Layer 3 of a small transformer language model trained on English Wikipedia (13 layers, counted from 0, width 64).
Take only the direct path to the model's output, skipping the later layers: a vector added to the residual stream pushes a token's score in proportion to its dot product with that token's output vector.

Output vectors of the tokens that the questions are about. A number n stands for n times 0.061.
"ick": 22 0 0 8 2 -10 6 -12 3 -3 14 -19 0 -3 3 2 -4 -15 15 -12 -3 -1 3 -4 -16 -11 6 6 -14 -7 -5 6 -8 9 -8 1 0 -6 -4 1 -5 0 4 7 -7 21 -14 20 -12 -4 -1 8 3 -7 6 0 11 2 -6 9 -1 3 21 2
"now": 8 -13 22 -7 15 -3 12 -8 -16 -3 15 -19 -6 -6 3 15 -1 -15 21 -4 1 3 -6 5 -2 -27 -12 -1 4 5 -16 -1 1 -2 -9 14 4 4 3 7 -3 -13 4 12 -8 24 13 4 -6 -4 -11 -11 -21 1 3 -11 18 -13 -5 6 22 24 -1 -12
"tan": -3 -19 6 18 7 -19 7 -5 -13 20 -7 0 3 -10 4 10 8 -14 -3 1 -8 7 -1 -14 -16 8 2 2 7 6 -21 7 17 0 -11 -3 4 13 10 -3 1 1 3 -5 4 2 -1 -5 2 0 14 -14 -5 -16 -8 -1 1 -8 8 -7 26 0 12 -2
"Personal": 14 10 1 -13 -3 -8 28 -21 -13 2 11 -8 6 13 6 31 7 -24 8 0 -4 -1 -3 -5 -22 -17 -15 0 5 18 -4 -10 21 -1 -19 -14 5 2 15 -3 -17 -11 16 -15 -17 17 11 26 18 10 -1 -4 13 0 8 -6 -3 -2 1 -19 19 11 -27 -20
"ology": 25 -4 9 4 2 -25 6 5 6 0 -3 6 -12 -10 4 2 -9 -25 16 -5 0 2 0 -4 -8 3 -11 -9 -9 7 -3 -13 2 9 8 2 -15 12 15 -25 -12 -18 21 -12 -16 16 -18 -9 0 9 19 -9 1 -9 7 -7 -2 8 32 12 28 2 -2 3
"†": 2 18 -2 11 -11 -10 4 -7 10 -8 -3 2 -10 -4 5 4 -5 -11 4 9 -2 -2 -2 -9 6 1 -14 -5 -5 -1 -15 15 3 10 -2 -3 -2 5 1 -9 -1 -5 17 -12 -8 10 -3 16 -12 -1 8 -1 13 -4 -3 13 5 -10 19 -15 -2 25 -14 -1
"ap": -10 9 -8 -3 14 -3 -6 -3 0 5 14 -5 2 -3 2 -11 19 -16 11 -4 3 -3 -16 -8 -23 -7 6 2 3 7 -5 -6 -2 12 -17 5 -3 1 -5 3 -7 -7 6 -1 -14 0 -7 17 4 7 9 8 10 -22 -6 -1 17 6 13 -6 18 10 -1 -4
"an": -3 -2 3 19 1 -2 8 -7 4 2 0 -12 -7 -7 0 0 -18 -8 2 -8 -2 0 -10 -5 -13 7 -2 13 0 -7 -11 6 2 9 -1 3 -1 5 2 4 -7 4 9 14 -2 19 5 2 -5 1 7 -12 4 2 -5 2 -2 0 -7 4 11 -1 7 -14
"if": 1 1 0 -8 7 -8 -1 15 9 6 20 -9 2 -14 1 2 25 -19 5 2 0 -21 -10 -9 -12 2 10 -2 -3 2 1 0 -4 8 -6 -2 5 6 6 -6 2 -7 19 7 6 -9 -5 3 -18 -2 3 -12 18 -12 0 5 1 -8 13 0 2 8 -1 -16
" been": 23 -9 -1 11 6 -20 -5 12 -22 9 6 -3 1 -11 4 8 -8 -7 -17 -4 12 7 -4 -13 -8 -19 -25 1 -4 4 -2 2 10 0 -5 -7 -4 -13 0 0 -10 -3 7 -12 1 -2 8 10 12 20 -11 11 10 3 7 -7 4 -4 9 3 17 29 1 -9
" because": 10 5 16 4 -13 -5 6 13 -4 7 16 -2 2 -11 4 4 3 -1 -1 0 3 -9 -4 -8 -11 -14 -10 -1 -9 2 4 -4 -11 -13 6 0 -8 -15 1 -9 4 -15 6 2 -4 -3 4 -8 0 3 -6 -1 7 -13 6 9 14 -2 9 -6 21 20 11 -1
"om": 2 2 5 12 4 4 1 -14 -12 19 -9 3 2 -20 1 -6 5 -20 22 -10 0 -1 0 7 -10 -4 5 9 -11 -4 -19 7 0 16 -2 14 5 -13 2 -15 -7 -1 4 -3 0 9 -6 1 -10 -4 7 10 10 3 -1 -11 -11 6 19 -4 10 7 0 -2
"ring": -2 5 -10 17 9 1 23 12 -16 4 -7 1 -3 14 2 22 -3 -16 3 -2 -2 -13 -8 -22 4 -14 -10 1 -20 -4 1 7 5 -1 -9 17 2 -2 -5 -12 4 -4 10 0 -8 0 -16 -2 6 3 -9 8 -11 -2 22 9 14 -12 8 -9 16 7 8 -11
"ame": 6 12 12 2 -1 -4 14 -3 -1 7 3 -8 -1 -11 4 1 23 -7 5 -7 0 -1 -26 -7 5 11 -10 -1 -12 -4 -4 -7 -10 16 -20 -1 3 4 16 3 -4 -16 15 -1 -10 10 -8 -5 -14 -17 23 15 7 -27 4 0 17 0 9 -4 16 1 -5 -6
"\\": 81 23 21 27 -22 -74 24 -4 -27 58 23 -32 -34 18 44 88 18 -94 21 -41 15 -23 -46 -29 -37 -52 -25 0 -39 28 -23 42 30 -14 -52 -6 -28 -37 7 -56 -14 -23 67 -54 -27 53 20 30 -53 31 45 -14 16 -35 8 -2 16 -42 58 -32 84 81 13 2
"ography": 30 -6 3 3 2 -23 4 -9 -2 5 -9 4 3 2 5 8 -15 -30 22 7 -6 2 -5 -2 -12 9 -22 7 -5 -7 -6 0 19 10 3 -10 -9 18 15 -19 -18 -29 26 -8 -21 3 -21 -6 1 0 8 4 9 -8 7 9 9 6 28 -5 23 9 -12 1
"ttle": -4 -6 10 -5 10 0 24 13 -8 27 -12 -9 -7 6 4 11 -5 -22 5 -8 -14 7 -4 -5 -4 -12 -7 0 4 16 -8 -5 15 -12 -17 3 4 6 -6 -13 -7 6 -2 -9 -5 12 -13 -5 2 -5 9 -5 -5 -17 2 26 3 -10 -7 0 12 27 14 5
"fe": 10 -6 -5 -10 1 8 -3 16 2 6 -1 -15 8 -8 3 6 -5 -20 -1 -11 -12 19 5 5 12 2 -10 0 -7 12 -8 19 8 6 -19 -11 -1 15 11 -15 12 -8 5 -1 -3 -4 5 -10 -16 2 11 -5 -4 -3 -14 11 7 -7 -7 -7 6 17 8 -1
"gu": -9 -18 2 -4 -5 5 8 -7 -5 11 19 -8 2 -1 3 1 9 -9 -6 0 -8 12 -1 -7 3 -1 12 -1 -8 7 -5 3 19 -7 -13 0 1 -2 6 -13 8 -12 5 -4 -15 11 -6 10 -10 7 10 6 29 -4 -6 -4 -2 -4 -9 5 -2 8 -1 -7
"other": 23 -12 7 -4 1 1 14 -2 -13 2 3 -8 8 -11 2 18 4 -18 10 -9 14 6 -15 9 -20 -12 -11 -6 -8 -8 -5 11 4 -2 0 -2 1 -10 10 12 -15 -13 26 5 -15 12 -18 -2 6 -17 9 -10 7 -13 7 -4 9 -15 15 16 14 3 5 2

Each question shows what one neuron of this layer's MLP adds at an activation of 1. A number n stands for n times 0.0055.

n119: -16 23 6 -15 2 5 17 17 -12 27 19 -34 -6 13 2 -4 0 13 6 6 -19 -15 -23 -7 7 -18 -12 32 13 -3 -4 41 7 -21 25 -10 16 -32 -12 9 -8 -11 7 18 -9 -18 -25 5 12 -38 33 8 6 28 3 -4 -5 -62 32 7 -2 -17 14 6
Which of these tokens does it push down most? "ology"

n111: 0 -19 28 -6 12 -7 5 1 13 -28 -29 -16 20 -10 -41 -8 3 25 -32 -2 -10 18 -8 7 -13 10 10 9 13 18 -4 -20 3 -16 4 -15 -14 12 8 13 -10 4 3 -6 -1 14 3 6 34 -16 -2 9 7 -23 6 -17 15 -10 -18 21 16 -3 9 -1
Which of these tokens does it push down most? "\\"

n124: -3 -8 -4 -5 -5 -22 12 55 -5 20 49 -16 4 -9 6 -2 -5 8 -1 -59 41 15 -37 4 10 -7 -18 -18 11 5 -47 29 10 26 11 -12 21 -7 -10 34 19 -13 10 -15 -1 -20 -33 -18 -17 -27 -4 -14 -23 -29 -3 -14 7 26 36 26 -43 -27 -11 28
Which two tokens does it push up most, strongest first? "other", "ame"

n242: 18 38 8 -13 -3 14 22 -16 25 3 6 -20 2 -14 -48 -8 6 -39 2 18 3 7 -17 -35 4 -25 13 -7 -6 -3 -1 -2 5 8 4 -6 -19 30 -7 17 -15 -25 -18 -30 14 -1 23 -28 -5 27 14 13 35 13 36 -21 -17 28 -5 10 18 12 -1 -13
Which three tokens does it push up most, strongest first? "\\", "Personal", "ology"

n306: -14 -38 -38 0 23 20 4 -15 -18 10 -33 10 -6 6 -13 6 -15 6 21 39 -5 14 0 26 4 -32 -4 9 9 -24 -2 -15 15 -11 -18 -2 -31 33 -24 31 -20 -5 -1 -2 28 7 -23 28 -1 -22 32 2 4 9 18 23 -9 -18 -22 0 13 27 -21 -1
Pushed up most: "ttle"

n271: -1 9 -16 13 15 -24 -8 -10 -8 -4 -20 14 -15 3 -8 -19 18 -7 7 -19 -18 -23 47 13 28 10 16 7 8 1 -8 -2 7 8 -22 -22 0 24 11 -27 28 31 6 13 10 12 21 1 4 -23 0 8 -26 4 -6 -23 3 -13 -3 -44 -6 7 12 -12
Which of these tokens does it push down most? "other"

n295: 3 -5 -22 -15 -32 -12 -4 2 5 -17 7 -20 15 -5 -25 -9 -4 -7 34 -6 17 -30 8 14 30 -7 -4 -1 -2 6 31 22 -8 7 -14 -10 24 -16 -26 15 -20 20 -15 -10 8 8 40 3 -16 -2 3 -18 12 11 25 -9 14 -9 -18 10 -4 -10 9 12
Pushed up most: "ick"

n60: 18 -26 3 18 -1 -28 7 -10 6 -10 2 -9 4 29 -6 -4 7 -16 -6 -8 -22 -5 -12 10 -20 15 8 14 7 7 -14 25 -2 0 0 8 -48 17 7 1 -4 -40 -21 -31 8 -2 -11 19 7 0 -3 -3 4 1 -30 39 -12 20 31 9 4 11 -30 6
Which three tokens does it push up most, strongest first? "\\", "ography", "ology"

n218: 0 0 18 -5 4 5 4 8 -3 8 -4 -23 16 -4 -6 5 -14 -4 16 -9 9 -6 7 -7 5 -8 23 -3 -14 14 28 -3 -20 26 -24 12 -5 10 19 -31 20 -2 -10 -14 -31 -21 0 11 22 -4 -27 6 -10 35 5 26 14 -7 2 -33 -14 -25 38 -9
Which three tokens does it push up most, strongest first? "ring", "fe", "ick"

n49: 36 10 7 -5 21 15 -9 18 -10 15 5 12 -20 14 8 -25 23 -20 12 23 -28 -2 10 -13 -5 5 -14 -18 13 -19 1 -43 -8 -17 -19 6 19 -4 -12 9 -12 -8 3 2 21 -15 -8 5 9 -13 -17 -28 -24 -14 10 26 -2 15 10 -23 48 31 -27 16
Which of these tokens does it push down most? "gu"

n278: -9 -18 27 25 3 -4 -18 -18 -22 -11 -10 21 5 -9 34 -1 17 8 24 -17 6 -1 0 -17 -3 9 -30 13 -9 21 -11 -10 -52 7 12 18 -13 -5 -39 5 -6 13 4 2 11 -21 0 9 -3 -8 3 21 17 26 -55 -2 2 -6 20 18 -28 -21 31 34
Which two tokens does it push up most, strongest first? "om", "ick"

n11: -41 -5 10 -2 -58 -13 16 -8 -6 -8 -37 12 8 -3 9 3 -44 18 9 16 0 -7 -4 1 -19 27 -9 22 -2 20 -21 45 10 1 -9 26 9 1 -1 11 42 2 -17 10 -26 17 8 -9 -16 22 34 -6 -29 28 -3 -20 34 11 -13 22 -31 -3 11 -33
Pushed up most: "an"

n6: 21 -27 -24 7 18 -6 11 -17 -4 -4 -52 -9 -9 -3 -27 -15 38 14 36 27 -15 -8 -16 8 2 -5 -18 -24 27 11 41 26 26 7 -1 8 0 47 -6 11 2 -22 -30 -33 26 -3 -9 -36 11 -14 -19 -7 22 -4 45 10 -11 24 0 5 19 38 -6 6
Which two tokens does it push up most, strongest first? "ography", "ttle"

n294: 30 25 -15 -27 15 -13 -23 -12 -8 11 19 4 3 6 -26 15 1 9 8 -3 -6 -23 37 34 37 -22 -2 -1 -16 25 -10 7 24 0 -11 -6 6 -3 25 19 25 -22 2 -15 -8 -11 -6 -19 -9 -2 -7 -15 -7 -23 14 -8 5 -32 -12 7 0 14 -4 2
Which of these tokens does it push down most? "an"

n187: 26 -12 15 17 9 9 13 -8 -23 -16 5 8 6 -28 16 -17 25 -3 1 12 -34 -30 -3 -21 -13 24 27 -2 -12 8 -4 -17 -15 -1 11 -16 -20 24 7 -24 -33 18 25 -21 37 13 -20 -11 0 6 -1 -1 22 -22 -3 25 -44 9 25 -26 14 29 -18 -7
Which of these tokens does it push down most? "now"

n341: 0 -13 -9 2 -40 -9 -6 -28 -4 -33 8 4 -14 10 13 -2 -15 15 -15 -19 -28 7 9 -6 36 -19 4 7 -19 6 -15 0 -18 10 1 29 36 -6 -16 21 0 6 -18 12 4 17 -24 18 25 -15 -12 19 14 9 -13 12 16 -5 -5 24 -15 -19 28 -3
Pushed up most: "ick"

n285: 33 -15 -50 -14 17 15 3 -5 -47 -1 41 -2 12 -16 -12 -9 -32 4 -12 -23 -6 2 3 -8 41 -16 0 14 16 -14 31 25 17 -15 47 23 12 2 -13 -21 -27 9 29 30 -10 -1 -9 9 8 -4 -8 38 -5 -9 -1 4 -10 -31 -2 8 6 21 -22 -32
Pushed up most: " been"

n210: 0 -25 14 -11 -9 6 -55 20 0 13 17 -21 17 -21 -26 2 4 -19 5 13 25 -1 21 -8 7 7 -4 7 8 -7 4 5 9 -9 -11 22 -26 4 27 -20 1 -12 15 -14 19 24 1 -20 -27 -21 -14 -5 45 -19 23 -1 -4 19 -17 2 10 2 -26 10
Which of these tokens does it push down most? "ring"

n68: 0 -13 14 -9 -21 -5 12 -17 20 -2 -23 -17 43 9 -18 -12 1 8 14 25 -13 -26 10 22 -28 4 13 -2 23 19 26 -3 -9 28 -17 5 10 -29 6 -19 -7 -6 -31 -6 1 -4 13 12 26 26 -23 13 -21 20 -8 -21 34 -9 15 -5 -12 -25 -21 35
Pushed up most: "Personal"

n339: -2 -28 6 10 -20 -8 3 -6 -21 26 -13 4 -15 19 7 -28 2 31 -8 25 -2 -18 26 -10 -16 22 29 -2 14 22 21 -38 17 -30 -29 21 14 -30 14 25 4 0 24 -5 -15 -3 9 -18 10 -5 -16 30 11 2 -2 -8 2 -39 11 -10 23 -12 -6 19
Which of these tokens does it push down most? "fe"

n5: 9 2 22 2 53 -4 -17 -17 -7 0 -8 -5 3 -13 -7 -19 3 -13 4 -14 -27 -20 21 5 -2 12 25 18 -5 -13 17 8 15 -13 -13 20 7 -16 -8 4 -8 5 25 9 26 1 4 -15 2 -31 -14 -9 -11 29 -17 9 -3 31 -6 7 -6 -19 -18 4
Pushed up most: "om"

n45: 30 -7 -12 10 -2 -29 20 16 17 -10 33 -28 10 10 -2 14 30 15 4 -19 -7 18 -15 -23 -3 -19 -24 -22 13 20 19 15 -9 -4 4 1 -30 19 6 -24 -8 -16 -13 4 47 5 29 -38 -27 25 -16 -3 -31 3 14 -15 20 24 0 -17 -7 27 -12 -2
Which of these tokens does it push down most? "om"